Layer 11 of a small transformer language model trained on English Wikipedia (16 layers, counted from 0, width 128).
A neuron's activation on a vector x is GELU(gate . x + bias) times (in . x + bias), where the dot is the dot product.
The model reads these tokens: " play" "s" " the" " e" "up" "h" "on" "ium" " is" " known" " as"

The vector x that enters this layer's MLP at each token. A number n stands for (n - 128) times 0.026.
0 " play": 78, 104, 80, 117, 71, 179, 129, 146, 141, 197, 155, 101, 180, 106, 104, 120, 49, 48, 128, 149, 113, 158, 170, 173, 130, 66, 113, 103, 131, 118, 144, 128, 175, 153, 76, 148, 136, 148, 48, 145, 71, 70, 232, 223, 118, 82, 135, 167, 161, 117, 74, 133, 83, 117, 122, 129, 99, 143, 59, 115, 123, 123, 132, 86, 169, 127, 120, 88, 152, 64, 108, 47, 145, 75, 144, 111, 229, 110, 178, 44, 139, 112, 164, 113, 98, 140, 100, 144, 140, 175, 159, 95, 143, 163, 160, 121, 147, 109, 146, 121, 150, 213, 126, 58, 79, 148, 135, 111, 97, 130, 237, 203, 118, 86, 100, 159, 121, 144, 86, 95, 105, 188, 139, 72, 152, 148, 143, 115
1 "s": 123, 106, 167, 106, 42, 223, 138, 90, 152, 135, 152, 100, 153, 141, 153, 116, 8, 68, 99, 103, 111, 245, 125, 169, 71, 107, 135, 83, 129, 96, 117, 111, 133, 132, 116, 115, 115, 125, 69, 64, 75, 175, 163, 199, 182, 99, 93, 131, 136, 117, 167, 116, 95, 169, 121, 140, 100, 154, 34, 176, 80, 112, 60, 116, 122, 122, 142, 163, 116, 92, 144, 59, 118, 54, 163, 114, 167, 93, 137, 82, 168, 162, 145, 132, 54, 148, 157, 86, 144, 185, 84, 142, 92, 152, 130, 137, 144, 118, 186, 124, 107, 227, 155, 73, 127, 185, 176, 130, 139, 151, 193, 98, 137, 108, 99, 130, 146, 171, 165, 91, 133, 42, 116, 155, 182, 127, 144, 99
2 " the": 139, 141, 80, 108, 63, 196, 146, 93, 136, 146, 132, 96, 165, 170, 100, 173, 118, 130, 108, 117, 97, 119, 112, 114, 164, 94, 154, 154, 131, 116, 91, 187, 160, 166, 67, 142, 96, 148, 86, 99, 91, 58, 180, 198, 124, 94, 176, 139, 131, 154, 48, 86, 152, 118, 74, 138, 162, 82, 135, 143, 43, 160, 101, 127, 178, 125, 144, 149, 147, 125, 133, 181, 152, 86, 129, 87, 143, 209, 208, 116, 155, 95, 112, 164, 91, 163, 195, 149, 109, 176, 106, 105, 113, 143, 136, 106, 166, 101, 243, 121, 195, 173, 149, 109, 84, 122, 120, 140, 144, 130, 186, 183, 62, 78, 149, 131, 184, 139, 127, 194, 155, 94, 194, 99, 185, 116, 175, 83
3 " e": 135, 132, 91, 143, 121, 171, 168, 130, 65, 12, 156, 90, 112, 90, 128, 171, 141, 179, 111, 151, 121, 135, 201, 211, 124, 140, 116, 119, 134, 159, 171, 126, 162, 212, 104, 16, 104, 161, 190, 69, 106, 97, 156, 149, 169, 91, 79, 106, 77, 190, 131, 134, 105, 120, 139, 151, 180, 37, 131, 184, 171, 160, 109, 96, 79, 161, 105, 154, 139, 187, 140, 155, 115, 6, 149, 93, 198, 165, 115, 108, 164, 128, 130, 105, 150, 74, 150, 179, 111, 122, 74, 28, 146, 120, 145, 120, 143, 195, 148, 148, 147, 120, 46, 140, 103, 145, 164, 111, 120, 96, 153, 136, 163, 111, 141, 125, 169, 120, 133, 136, 157, 68, 157, 77, 117, 96, 143, 195
4 "up": 154, 100, 166, 110, 23, 137, 144, 110, 102, 96, 146, 29, 132, 160, 127, 160, 218, 140, 181, 142, 67, 120, 185, 163, 150, 37, 202, 119, 115, 120, 132, 146, 182, 159, 148, 108, 153, 182, 11, 140, 128, 89, 160, 98, 120, 168, 168, 114, 91, 164, 151, 106, 102, 167, 83, 135, 156, 193, 154, 142, 149, 109, 90, 66, 96, 122, 112, 144, 112, 151, 107, 210, 72, 115, 132, 116, 67, 74, 133, 152, 120, 153, 133, 107, 142, 111, 50, 163, 144, 104, 131, 93, 92, 142, 57, 170, 91, 130, 169, 115, 153, 233, 160, 173, 149, 86, 141, 184, 111, 193, 75, 121, 172, 83, 153, 183, 149, 104, 176, 94, 74, 86, 130, 116, 92, 122, 140, 91
5 "h": 148, 14, 58, 182, 73, 109, 108, 91, 83, 49, 126, 89, 146, 194, 141, 171, 105, 176, 157, 82, 114, 173, 147, 160, 103, 127, 145, 132, 205, 160, 133, 120, 139, 146, 137, 70, 52, 144, 80, 155, 148, 134, 141, 147, 193, 155, 132, 112, 143, 149, 115, 142, 147, 124, 134, 104, 131, 125, 104, 117, 93, 204, 126, 76, 129, 143, 190, 90, 173, 125, 147, 43, 167, 141, 157, 244, 113, 82, 98, 164, 176, 113, 123, 121, 69, 124, 78, 188, 206, 68, 106, 129, 100, 84, 110, 114, 139, 154, 166, 83, 117, 200, 165, 151, 99, 107, 125, 208, 151, 102, 164, 149, 161, 136, 144, 154, 146, 74, 197, 146, 151, 156, 152, 138, 135, 179, 160, 132
6 "on": 161, 117, 51, 183, 96, 131, 130, 13, 75, 92, 128, 116, 133, 160, 145, 103, 116, 80, 146, 73, 146, 213, 127, 148, 172, 124, 158, 133, 175, 186, 113, 157, 95, 137, 146, 162, 100, 150, 103, 93, 141, 150, 142, 151, 183, 174, 114, 161, 155, 127, 184, 121, 47, 94, 81, 131, 171, 76, 94, 210, 116, 133, 140, 74, 34, 184, 198, 87, 123, 56, 103, 134, 128, 93, 66, 158, 181, 102, 95, 126, 163, 93, 132, 135, 140, 80, 142, 143, 137, 133, 139, 155, 71, 67, 54, 125, 125, 138, 95, 156, 142, 163, 165, 148, 89, 97, 146, 215, 108, 148, 190, 96, 148, 130, 143, 146, 175, 34, 209, 149, 92, 161, 107, 171, 136, 175, 152, 110
7 "ium": 160, 97, 51, 180, 122, 143, 136, 167, 96, 75, 90, 84, 144, 137, 163, 103, 98, 98, 153, 120, 84, 145, 119, 188, 61, 59, 145, 138, 128, 124, 211, 125, 103, 133, 73, 82, 66, 160, 99, 47, 148, 113, 143, 169, 170, 103, 167, 96, 134, 160, 138, 164, 81, 121, 72, 149, 170, 165, 114, 179, 62, 126, 144, 118, 67, 125, 121, 135, 161, 58, 96, 141, 178, 14, 144, 160, 183, 110, 188, 84, 62, 154, 133, 144, 155, 114, 110, 166, 133, 118, 33, 129, 92, 85, 110, 140, 139, 86, 178, 140, 117, 174, 90, 116, 100, 135, 154, 155, 76, 165, 148, 98, 130, 67, 62, 128, 209, 122, 180, 152, 160, 36, 157, 139, 90, 91, 147, 102
8 " is": 93, 82, 126, 78, 106, 161, 108, 135, 95, 170, 202, 96, 149, 170, 91, 138, 85, 136, 133, 192, 111, 209, 243, 192, 86, 96, 94, 166, 105, 133, 140, 210, 160, 123, 136, 69, 108, 112, 112, 89, 126, 182, 157, 237, 163, 118, 143, 94, 135, 151, 96, 101, 89, 140, 175, 154, 112, 107, 86, 137, 87, 157, 83, 169, 114, 173, 156, 152, 109, 136, 133, 159, 98, 52, 103, 44, 188, 81, 140, 86, 138, 153, 158, 180, 127, 113, 168, 115, 59, 150, 125, 89, 145, 127, 57, 151, 184, 149, 206, 115, 93, 137, 209, 120, 163, 185, 181, 167, 151, 133, 109, 95, 119, 18, 107, 125, 98, 94, 147, 134, 140, 89, 147, 81, 189, 94, 171, 117
9 " known": 147, 145, 94, 105, 95, 170, 153, 153, 185, 141, 90, 106, 143, 213, 97, 138, 38, 67, 150, 167, 66, 86, 176, 197, 88, 111, 102, 107, 114, 114, 153, 151, 162, 133, 96, 72, 160, 205, 125, 119, 146, 133, 199, 155, 158, 78, 55, 98, 129, 119, 140, 92, 90, 146, 145, 164, 133, 15, 141, 140, 69, 98, 101, 98, 91, 116, 175, 137, 122, 101, 123, 82, 138, 61, 103, 91, 163, 157, 205, 145, 33, 71, 131, 110, 167, 58, 104, 167, 119, 182, 122, 149, 114, 174, 121, 109, 85, 149, 152, 161, 75, 129, 159, 39, 92, 171, 95, 170, 71, 152, 150, 173, 115, 96, 137, 120, 147, 154, 170, 131, 119, 162, 153, 119, 152, 89, 239, 94
10 " as": 152, 110, 118, 91, 150, 105, 98, 142, 127, 146, 132, 77, 148, 165, 71, 130, 79, 140, 188, 154, 103, 131, 150, 152, 107, 42, 165, 167, 118, 122, 131, 149, 194, 142, 101, 55, 146, 190, 98, 91, 146, 84, 124, 197, 157, 100, 107, 109, 101, 140, 169, 94, 162, 107, 171, 126, 60, 136, 89, 195, 26, 184, 58, 139, 100, 130, 143, 148, 134, 179, 156, 92, 142, 148, 53, 121, 178, 129, 198, 51, 86, 113, 100, 161, 158, 86, 135, 152, 101, 167, 84, 233, 92, 178, 133, 131, 96, 120, 171, 155, 163, 182, 222, 106, 134, 157, 181, 154, 102, 138, 146, 160, 137, 71, 106, 114, 73, 114, 178, 163, 137, 66, 162, 125, 153, 97, 213, 105

Each question shows the input weights of one neuron of the MLP. A number n stands for (n - 128) times 0.0027.

n313 gate (bias -0.043): 122, 123, 138, 125, 87, 159, 146, 83, 133, 143, 79, 108, 135, 66, 151, 137, 124, 108, 127, 153, 130, 107, 127, 85, 182, 105, 138, 157, 139, 153, 118, 97, 158, 81, 130, 147, 164, 105, 147, 111, 106, 159, 112, 155, 133, 172, 78, 172, 110, 98, 82, 143, 165, 177, 115, 144, 152, 145, 67, 125, 98, 114, 110, 105, 115, 113, 94, 147, 129, 142, 158, 178, 155, 175, 102, 184, 137, 110, 127, 157, 116, 144, 115, 139, 115, 124, 157, 83, 51, 139, 160, 115, 114, 160, 108, 171, 137, 174, 95, 122, 136, 75, 195, 114, 108, 124, 166, 142, 97, 77, 166, 176, 107, 108, 99, 124, 164, 121, 122, 152, 68, 141, 114, 159, 176, 105, 144, 179
n313 in (bias 0.013): 131, 147, 147, 123, 118, 150, 102, 134, 144, 113, 161, 152, 111, 149, 130, 144, 149, 155, 86, 93, 170, 130, 91, 136, 107, 166, 112, 192, 118, 121, 136, 168, 92, 138, 164, 200, 137, 83, 158, 97, 87, 120, 105, 80, 149, 146, 137, 104, 122, 95, 96, 112, 209, 173, 79, 122, 205, 95, 110, 93, 133, 134, 79, 152, 117, 140, 126, 145, 109, 122, 134, 52, 118, 117, 115, 107, 123, 157, 117, 105, 148, 83, 92, 80, 98, 64, 152, 135, 120, 183, 144, 98, 183, 83, 75, 85, 142, 117, 117, 184, 137, 139, 82, 107, 144, 111, 120, 119, 135, 130, 192, 124, 93, 156, 106, 149, 110, 177, 94, 133, 140, 199, 107, 135, 129, 129, 162, 168
On which token does it fire most? 4 "up"

n267 gate (bias -0.070): 104, 118, 80, 134, 101, 179, 139, 135, 134, 151, 99, 102, 83, 91, 87, 146, 176, 71, 122, 148, 151, 168, 107, 113, 157, 155, 119, 109, 171, 174, 136, 146, 130, 166, 108, 159, 122, 76, 139, 111, 65, 136, 64, 126, 149, 124, 139, 159, 127, 121, 148, 114, 135, 162, 114, 156, 110, 185, 164, 140, 148, 149, 149, 116, 158, 175, 162, 122, 142, 151, 103, 192, 95, 166, 124, 114, 130, 145, 144, 121, 159, 121, 120, 170, 106, 126, 114, 154, 151, 155, 182, 155, 169, 141, 84, 99, 118, 146, 111, 135, 97, 163, 123, 159, 124, 88, 148, 130, 108, 172, 163, 105, 108, 137, 113, 135, 118, 143, 132, 134, 124, 128, 126, 139, 90, 120, 134, 180
n267 in (bias 0.020): 151, 177, 175, 137, 151, 109, 146, 93, 101, 135, 141, 141, 85, 126, 112, 142, 145, 140, 107, 179, 126, 111, 70, 85, 119, 119, 159, 67, 134, 156, 103, 134, 49, 172, 123, 80, 123, 133, 108, 121, 150, 139, 146, 105, 133, 171, 143, 164, 145, 122, 133, 84, 128, 95, 190, 93, 121, 69, 164, 148, 129, 103, 105, 109, 102, 127, 122, 122, 173, 167, 122, 151, 151, 84, 54, 160, 117, 113, 172, 132, 153, 83, 122, 129, 141, 126, 83, 136, 118, 122, 136, 109, 165, 101, 131, 179, 193, 86, 165, 127, 127, 151, 150, 76, 85, 169, 87, 120, 149, 110, 149, 155, 109, 102, 145, 102, 166, 88, 143, 120, 156, 178, 102, 165, 131, 66, 118, 159
On which two tokens does it fire most, strongest first? 6 "on", 1 "s"

n117 gate (bias -0.035): 85, 74, 121, 140, 98, 190, 115, 110, 76, 154, 106, 142, 170, 154, 145, 134, 72, 69, 103, 155, 114, 113, 146, 120, 129, 131, 111, 93, 102, 78, 142, 203, 163, 151, 164, 89, 147, 126, 171, 123, 86, 37, 169, 141, 125, 117, 149, 151, 152, 152, 164, 150, 153, 69, 145, 79, 162, 216, 124, 173, 127, 129, 147, 145, 171, 142, 158, 119, 104, 176, 152, 106, 102, 107, 92, 89, 132, 112, 132, 118, 90, 109, 139, 160, 143, 165, 117, 115, 136, 111, 120, 93, 130, 105, 153, 109, 168, 104, 85, 134, 146, 96, 125, 129, 104, 131, 127, 96, 142, 98, 144, 103, 143, 156, 128, 141, 162, 113, 161, 130, 110, 85, 105, 158, 141, 112, 192, 104
n117 in (bias -0.071): 164, 123, 124, 95, 75, 87, 115, 132, 138, 118, 193, 134, 127, 94, 181, 155, 187, 131, 162, 129, 102, 153, 67, 122, 112, 141, 156, 170, 138, 88, 129, 135, 139, 93, 80, 172, 146, 163, 128, 128, 77, 175, 132, 106, 139, 93, 134, 101, 114, 106, 161, 122, 95, 93, 116, 123, 128, 131, 180, 144, 149, 107, 92, 165, 156, 146, 171, 76, 165, 88, 147, 92, 178, 124, 119, 157, 111, 66, 147, 175, 101, 127, 165, 146, 109, 121, 90, 124, 158, 158, 124, 134, 146, 124, 111, 106, 147, 183, 103, 118, 151, 95, 39, 115, 149, 123, 116, 104, 99, 130, 120, 80, 133, 97, 182, 186, 169, 104, 123, 178, 160, 61, 168, 109, 166, 114, 135, 108
On which token does it fire most, and how strongly? 7 "ium", at about 0.65

n29 gate (bias -0.198): 169, 143, 163, 140, 113, 138, 134, 138, 145, 127, 134, 93, 139, 133, 110, 151, 73, 140, 181, 134, 121, 130, 143, 44, 147, 82, 81, 90, 113, 106, 203, 93, 129, 72, 88, 188, 153, 110, 148, 51, 152, 131, 108, 197, 81, 102, 146, 103, 141, 93, 90, 136, 167, 139, 86, 90, 132, 147, 140, 193, 134, 164, 164, 109, 180, 151, 91, 125, 103, 88, 178, 82, 160, 125, 132, 193, 163, 105, 150, 150, 82, 188, 92, 145, 133, 118, 194, 81, 126, 92, 160, 135, 144, 136, 127, 136, 149, 129, 133, 156, 159, 138, 112, 139, 95, 95, 104, 93, 139, 107, 125, 80, 147, 150, 98, 178, 91, 117, 107, 67, 132, 78, 132, 120, 151, 116, 127, 101
n29 in (bias -0.031): 149, 129, 147, 185, 191, 144, 125, 162, 151, 147, 124, 111, 190, 109, 136, 132, 162, 90, 128, 137, 149, 106, 146, 34, 171, 108, 110, 79, 132, 124, 181, 106, 152, 114, 108, 186, 115, 82, 128, 122, 138, 187, 146, 140, 114, 123, 120, 133, 173, 83, 85, 181, 168, 86, 113, 157, 85, 110, 93, 151, 120, 146, 99, 168, 137, 131, 156, 133, 162, 80, 132, 72, 120, 139, 190, 135, 122, 107, 94, 168, 156, 89, 96, 171, 116, 106, 90, 87, 137, 187, 130, 128, 114, 153, 131, 115, 161, 154, 140, 120, 91, 158, 82, 188, 164, 104, 170, 145, 160, 118, 167, 93, 105, 119, 7, 113, 137, 133, 117, 78, 169, 136, 196, 110, 159, 101, 132, 67
Its three highest activations, in order, are on tokens 1 "s", 0 " play", 4 "up"

n121 gate (bias -0.081): 85, 111, 80, 145, 146, 106, 79, 64, 150, 111, 101, 144, 120, 193, 189, 144, 196, 104, 87, 144, 121, 117, 183, 122, 157, 170, 191, 177, 132, 105, 150, 141, 80, 165, 107, 74, 137, 104, 108, 123, 108, 120, 146, 174, 113, 138, 93, 113, 193, 104, 182, 164, 131, 154, 108, 194, 119, 158, 127, 167, 91, 159, 120, 103, 96, 114, 129, 164, 157, 151, 140, 81, 74, 111, 152, 88, 120, 126, 103, 138, 150, 124, 138, 144, 125, 126, 158, 153, 191, 172, 144, 174, 95, 199, 138, 114, 140, 78, 95, 110, 118, 103, 120, 122, 132, 111, 93, 92, 143, 125, 92, 65, 92, 122, 147, 146, 170, 128, 148, 114, 131, 109, 148, 110, 84, 112, 120, 133
n121 in (bias 0.018): 145, 160, 122, 193, 107, 117, 120, 126, 130, 139, 143, 95, 126, 142, 102, 146, 153, 147, 141, 154, 137, 91, 113, 144, 189, 116, 154, 87, 151, 157, 115, 139, 148, 124, 156, 121, 137, 129, 159, 142, 172, 178, 99, 189, 166, 133, 116, 150, 178, 167, 165, 162, 141, 112, 138, 160, 121, 111, 70, 151, 94, 148, 154, 84, 164, 182, 57, 125, 174, 138, 133, 154, 74, 130, 165, 129, 79, 99, 143, 73, 120, 110, 139, 129, 152, 95, 110, 142, 137, 139, 105, 106, 118, 150, 127, 127, 123, 166, 87, 187, 150, 139, 162, 169, 160, 150, 63, 174, 53, 110, 122, 103, 152, 73, 124, 127, 201, 68, 114, 114, 149, 150, 98, 66, 106, 113, 144, 156
On which token does it fire most, and how strongly? 6 "on", at about 0.95

n91 gate (bias -0.092): 156, 170, 176, 125, 103, 212, 174, 138, 105, 173, 55, 123, 157, 167, 139, 171, 118, 134, 193, 183, 120, 55, 116, 165, 121, 150, 118, 91, 151, 120, 136, 78, 148, 82, 172, 121, 116, 98, 187, 118, 157, 145, 83, 156, 137, 157, 93, 122, 174, 120, 80, 182, 114, 135, 136, 147, 79, 97, 128, 94, 100, 120, 124, 103, 152, 152, 127, 95, 90, 84, 135, 157, 154, 165, 127, 84, 126, 125, 128, 120, 53, 120, 126, 136, 102, 149, 174, 146, 142, 135, 81, 136, 94, 111, 175, 139, 175, 122, 115, 133, 137, 95, 202, 54, 71, 138, 174, 118, 165, 92, 165, 91, 109, 136, 172, 178, 177, 149, 89, 90, 127, 139, 137, 151, 154, 124, 167, 69
n91 in (bias -0.083): 125, 96, 77, 189, 74, 95, 97, 94, 115, 118, 124, 109, 201, 174, 76, 130, 131, 140, 145, 159, 183, 74, 189, 140, 101, 176, 123, 127, 162, 170, 152, 117, 92, 187, 122, 105, 137, 62, 79, 115, 106, 158, 134, 126, 157, 104, 152, 111, 97, 105, 129, 113, 122, 149, 142, 140, 124, 96, 163, 148, 56, 131, 157, 161, 115, 140, 117, 116, 137, 81, 137, 111, 92, 168, 134, 149, 120, 136, 109, 135, 112, 186, 113, 147, 127, 159, 197, 147, 122, 202, 174, 106, 122, 46, 134, 113, 88, 133, 152, 197, 125, 101, 155, 146, 93, 130, 187, 103, 164, 211, 121, 138, 207, 129, 180, 168, 89, 95, 165, 150, 101, 166, 160, 120, 143, 103, 84, 104
Its three highest activations, in order, are on tokens 9 " known", 2 " the", 8 " is"

n274 gate (bias -0.166): 175, 128, 154, 146, 91, 111, 107, 26, 63, 92, 98, 100, 149, 136, 157, 109, 113, 161, 108, 90, 173, 133, 139, 135, 152, 112, 123, 89, 104, 158, 79, 120, 155, 146, 175, 115, 190, 179, 104, 123, 135, 150, 141, 180, 147, 96, 160, 179, 112, 148, 133, 162, 92, 133, 101, 97, 148, 161, 91, 69, 241, 181, 165, 106, 171, 131, 108, 123, 123, 92, 128, 100, 135, 156, 147, 84, 146, 155, 169, 80, 126, 142, 129, 119, 164, 124, 124, 81, 184, 98, 207, 162, 139, 121, 136, 90, 141, 183, 135, 66, 84, 173, 143, 150, 137, 180, 116, 153, 142, 125, 104, 109, 101, 116, 102, 116, 125, 114, 64, 136, 164, 144, 113, 53, 80, 107, 131, 72
n274 in (bias -0.019): 115, 188, 117, 152, 180, 135, 124, 112, 157, 114, 169, 128, 129, 122, 75, 142, 141, 153, 199, 70, 125, 152, 177, 115, 85, 143, 107, 121, 132, 172, 75, 201, 133, 143, 84, 140, 132, 156, 37, 113, 159, 142, 159, 105, 43, 90, 136, 170, 175, 102, 80, 115, 140, 123, 130, 125, 88, 104, 83, 80, 103, 141, 130, 116, 156, 148, 144, 130, 178, 144, 134, 105, 166, 138, 140, 108, 169, 84, 128, 115, 85, 126, 106, 106, 98, 65, 49, 87, 129, 82, 184, 177, 127, 89, 119, 127, 145, 120, 75, 97, 114, 94, 120, 166, 125, 59, 99, 90, 169, 119, 109, 137, 92, 151, 133, 84, 143, 128, 137, 132, 145, 131, 81, 138, 166, 177, 110, 121
On which token does it fire most, and how strongly? 0 " play", at about 1.1

n84 gate (bias -0.059): 98, 134, 102, 163, 83, 66, 147, 150, 135, 177, 129, 80, 164, 134, 109, 170, 158, 65, 118, 76, 135, 168, 125, 114, 110, 94, 111, 184, 157, 176, 204, 129, 110, 108, 155, 101, 103, 107, 109, 146, 140, 97, 126, 129, 125, 145, 147, 105, 155, 159, 71, 102, 137, 112, 165, 99, 138, 112, 164, 113, 144, 143, 135, 156, 106, 67, 156, 189, 108, 160, 139, 117, 72, 145, 127, 137, 102, 157, 195, 136, 122, 134, 117, 105, 129, 70, 66, 120, 152, 86, 90, 154, 135, 109, 166, 159, 166, 178, 92, 129, 117, 136, 147, 138, 186, 128, 106, 105, 103, 145, 87, 139, 136, 198, 92, 151, 108, 95, 119, 90, 171, 107, 155, 122, 127, 164, 146, 133
n84 in (bias 0.046): 122, 110, 146, 179, 110, 125, 121, 123, 104, 128, 96, 170, 120, 153, 164, 103, 137, 112, 173, 98, 146, 94, 170, 123, 98, 63, 165, 185, 134, 148, 84, 82, 132, 158, 132, 122, 125, 156, 114, 81, 152, 140, 123, 147, 86, 114, 143, 105, 129, 189, 143, 113, 103, 155, 204, 137, 131, 146, 176, 139, 88, 153, 185, 147, 144, 125, 116, 176, 77, 129, 124, 131, 134, 154, 120, 134, 108, 154, 156, 111, 125, 147, 109, 151, 124, 101, 96, 156, 155, 156, 130, 105, 140, 94, 120, 148, 149, 125, 106, 135, 46, 176, 141, 140, 153, 100, 110, 137, 99, 125, 97, 96, 158, 69, 101, 141, 118, 115, 94, 120, 174, 153, 144, 154, 108, 92, 145, 99
On which token does it fire most? 4 "up"

n14 gate (bias -0.108): 89, 91, 102, 112, 67, 120, 90, 173, 132, 151, 93, 105, 159, 78, 95, 130, 113, 95, 94, 129, 131, 135, 90, 70, 111, 125, 106, 144, 142, 121, 176, 99, 101, 153, 125, 55, 132, 130, 132, 176, 110, 124, 158, 171, 148, 140, 95, 140, 70, 119, 192, 114, 151, 166, 135, 137, 109, 174, 79, 140, 188, 138, 116, 124, 137, 134, 104, 132, 105, 140, 114, 103, 64, 133, 129, 104, 155, 107, 210, 148, 80, 144, 107, 99, 80, 135, 145, 191, 129, 153, 98, 145, 139, 84, 151, 97, 115, 111, 114, 166, 153, 123, 107, 113, 54, 143, 95, 158, 181, 138, 173, 146, 159, 81, 144, 133, 158, 181, 138, 128, 133, 119, 80, 120, 114, 123, 134, 144
n14 in (bias 0.005): 69, 105, 107, 105, 89, 159, 171, 148, 115, 136, 124, 152, 143, 114, 151, 101, 117, 101, 152, 125, 98, 116, 152, 123, 125, 140, 100, 105, 75, 127, 104, 140, 91, 100, 68, 182, 124, 95, 168, 154, 72, 95, 155, 127, 142, 132, 173, 101, 104, 134, 124, 84, 128, 161, 105, 123, 126, 123, 173, 134, 172, 150, 97, 120, 93, 117, 82, 157, 142, 124, 147, 123, 129, 80, 122, 98, 189, 149, 138, 183, 127, 90, 145, 85, 179, 101, 116, 142, 178, 177, 130, 105, 117, 150, 83, 156, 120, 141, 113, 130, 155, 132, 176, 64, 128, 104, 167, 175, 141, 193, 156, 117, 109, 169, 165, 144, 142, 125, 119, 108, 76, 114, 150, 100, 88, 122, 171, 79
On which token does it fire most? 0 " play"

n283 gate (bias -0.034): 133, 135, 111, 210, 118, 151, 132, 132, 160, 154, 141, 159, 98, 114, 116, 150, 121, 156, 133, 132, 111, 170, 158, 96, 111, 112, 115, 97, 139, 77, 77, 89, 130, 111, 87, 185, 115, 130, 129, 121, 159, 112, 101, 150, 93, 147, 80, 45, 54, 170, 149, 104, 125, 116, 198, 79, 135, 84, 137, 138, 105, 95, 121, 94, 121, 108, 97, 153, 104, 145, 118, 104, 92, 116, 156, 156, 104, 163, 156, 132, 152, 144, 161, 170, 127, 130, 175, 150, 91, 116, 101, 156, 146, 118, 116, 125, 126, 91, 120, 185, 185, 131, 86, 91, 155, 128, 132, 137, 68, 115, 127, 141, 101, 107, 107, 145, 146, 116, 80, 81, 139, 153, 168, 154, 124, 116, 110, 136
n283 in (bias -0.025): 112, 179, 103, 144, 143, 99, 117, 188, 92, 113, 158, 107, 148, 200, 137, 121, 118, 178, 135, 151, 97, 126, 114, 140, 123, 148, 102, 106, 145, 173, 159, 141, 147, 137, 162, 136, 119, 113, 136, 170, 202, 159, 161, 120, 97, 142, 200, 147, 145, 157, 106, 151, 128, 170, 166, 134, 146, 127, 84, 116, 70, 120, 96, 139, 112, 43, 151, 112, 148, 176, 147, 97, 170, 170, 102, 133, 190, 82, 92, 103, 149, 165, 159, 91, 142, 73, 124, 140, 113, 163, 142, 114, 165, 131, 146, 161, 124, 142, 117, 161, 83, 119, 150, 106, 30, 123, 148, 130, 136, 156, 157, 83, 148, 114, 95, 181, 145, 118, 186, 134, 146, 113, 137, 118, 170, 91, 159, 93
Its three highest activations, in order, are on tokens 9 " known", 10 " as", 3 " e"

n295 gate (bias -0.139): 112, 150, 144, 195, 125, 87, 128, 108, 139, 92, 131, 169, 142, 200, 105, 129, 158, 140, 158, 168, 178, 130, 60, 106, 159, 130, 133, 115, 73, 127, 158, 150, 144, 149, 116, 110, 101, 126, 94, 167, 102, 160, 154, 139, 133, 72, 189, 179, 89, 113, 96, 139, 127, 129, 180, 112, 132, 174, 107, 118, 130, 143, 169, 73, 110, 90, 83, 119, 148, 165, 102, 108, 122, 125, 163, 152, 196, 162, 67, 87, 183, 138, 165, 133, 130, 129, 119, 152, 173, 117, 125, 185, 187, 104, 130, 134, 132, 137, 109, 101, 166, 116, 138, 147, 116, 109, 41, 142, 125, 122, 122, 94, 130, 102, 121, 100, 177, 111, 138, 132, 114, 143, 141, 146, 137, 85, 144, 142
n295 in (bias 0.030): 121, 40, 146, 121, 121, 128, 99, 107, 158, 122, 180, 141, 133, 102, 127, 161, 108, 130, 152, 72, 141, 182, 140, 106, 143, 165, 146, 128, 68, 100, 52, 141, 199, 169, 154, 185, 126, 108, 158, 109, 155, 176, 121, 76, 137, 119, 170, 129, 88, 131, 136, 188, 92, 128, 122, 83, 138, 114, 94, 89, 93, 112, 96, 141, 150, 102, 124, 107, 89, 156, 111, 72, 170, 97, 174, 192, 175, 127, 202, 124, 152, 106, 135, 111, 94, 122, 131, 124, 99, 126, 116, 116, 124, 117, 109, 72, 196, 129, 130, 117, 124, 133, 160, 160, 114, 124, 153, 119, 172, 139, 157, 141, 148, 146, 104, 141, 90, 90, 93, 110, 98, 82, 155, 113, 99, 81, 176, 160
On which token does it fire most, and how strongly? 5 "h", at about 1.4

n269 gate (bias 0.080): 126, 134, 102, 141, 148, 109, 166, 130, 132, 130, 112, 120, 88, 182, 128, 142, 127, 152, 135, 113, 134, 141, 169, 110, 127, 116, 134, 162, 149, 147, 82, 120, 79, 124, 171, 119, 117, 137, 99, 109, 166, 125, 164, 89, 157, 94, 115, 122, 111, 119, 124, 156, 105, 122, 114, 96, 119, 161, 145, 118, 86, 115, 158, 165, 134, 188, 86, 93, 117, 91, 114, 127, 153, 153, 141, 153, 119, 94, 105, 145, 102, 112, 143, 137, 100, 115, 81, 127, 138, 133, 124, 130, 148, 111, 121, 117, 106, 114, 115, 84, 148, 117, 127, 141, 130, 103, 130, 136, 100, 113, 125, 183, 141, 61, 112, 99, 107, 129, 99, 91, 119, 135, 154, 146, 134, 150, 139, 127
n269 in (bias 0.071): 100, 92, 92, 167, 40, 177, 132, 150, 98, 149, 137, 143, 47, 128, 87, 171, 124, 91, 124, 144, 141, 73, 136, 193, 142, 122, 124, 119, 149, 160, 122, 135, 123, 59, 111, 101, 105, 148, 122, 118, 145, 140, 136, 67, 127, 145, 128, 137, 93, 136, 88, 155, 158, 161, 115, 127, 152, 100, 130, 142, 142, 60, 156, 164, 143, 124, 48, 128, 150, 97, 146, 147, 153, 136, 139, 160, 119, 94, 118, 105, 128, 108, 138, 117, 187, 145, 110, 108, 185, 75, 127, 97, 82, 135, 131, 107, 75, 143, 124, 111, 164, 141, 102, 136, 133, 53, 183, 145, 110, 138, 98, 113, 106, 161, 84, 135, 117, 112, 111, 132, 126, 103, 134, 163, 61, 124, 119, 120
On which two tokens does it fire most, strongest first? 5 "h", 4 "up"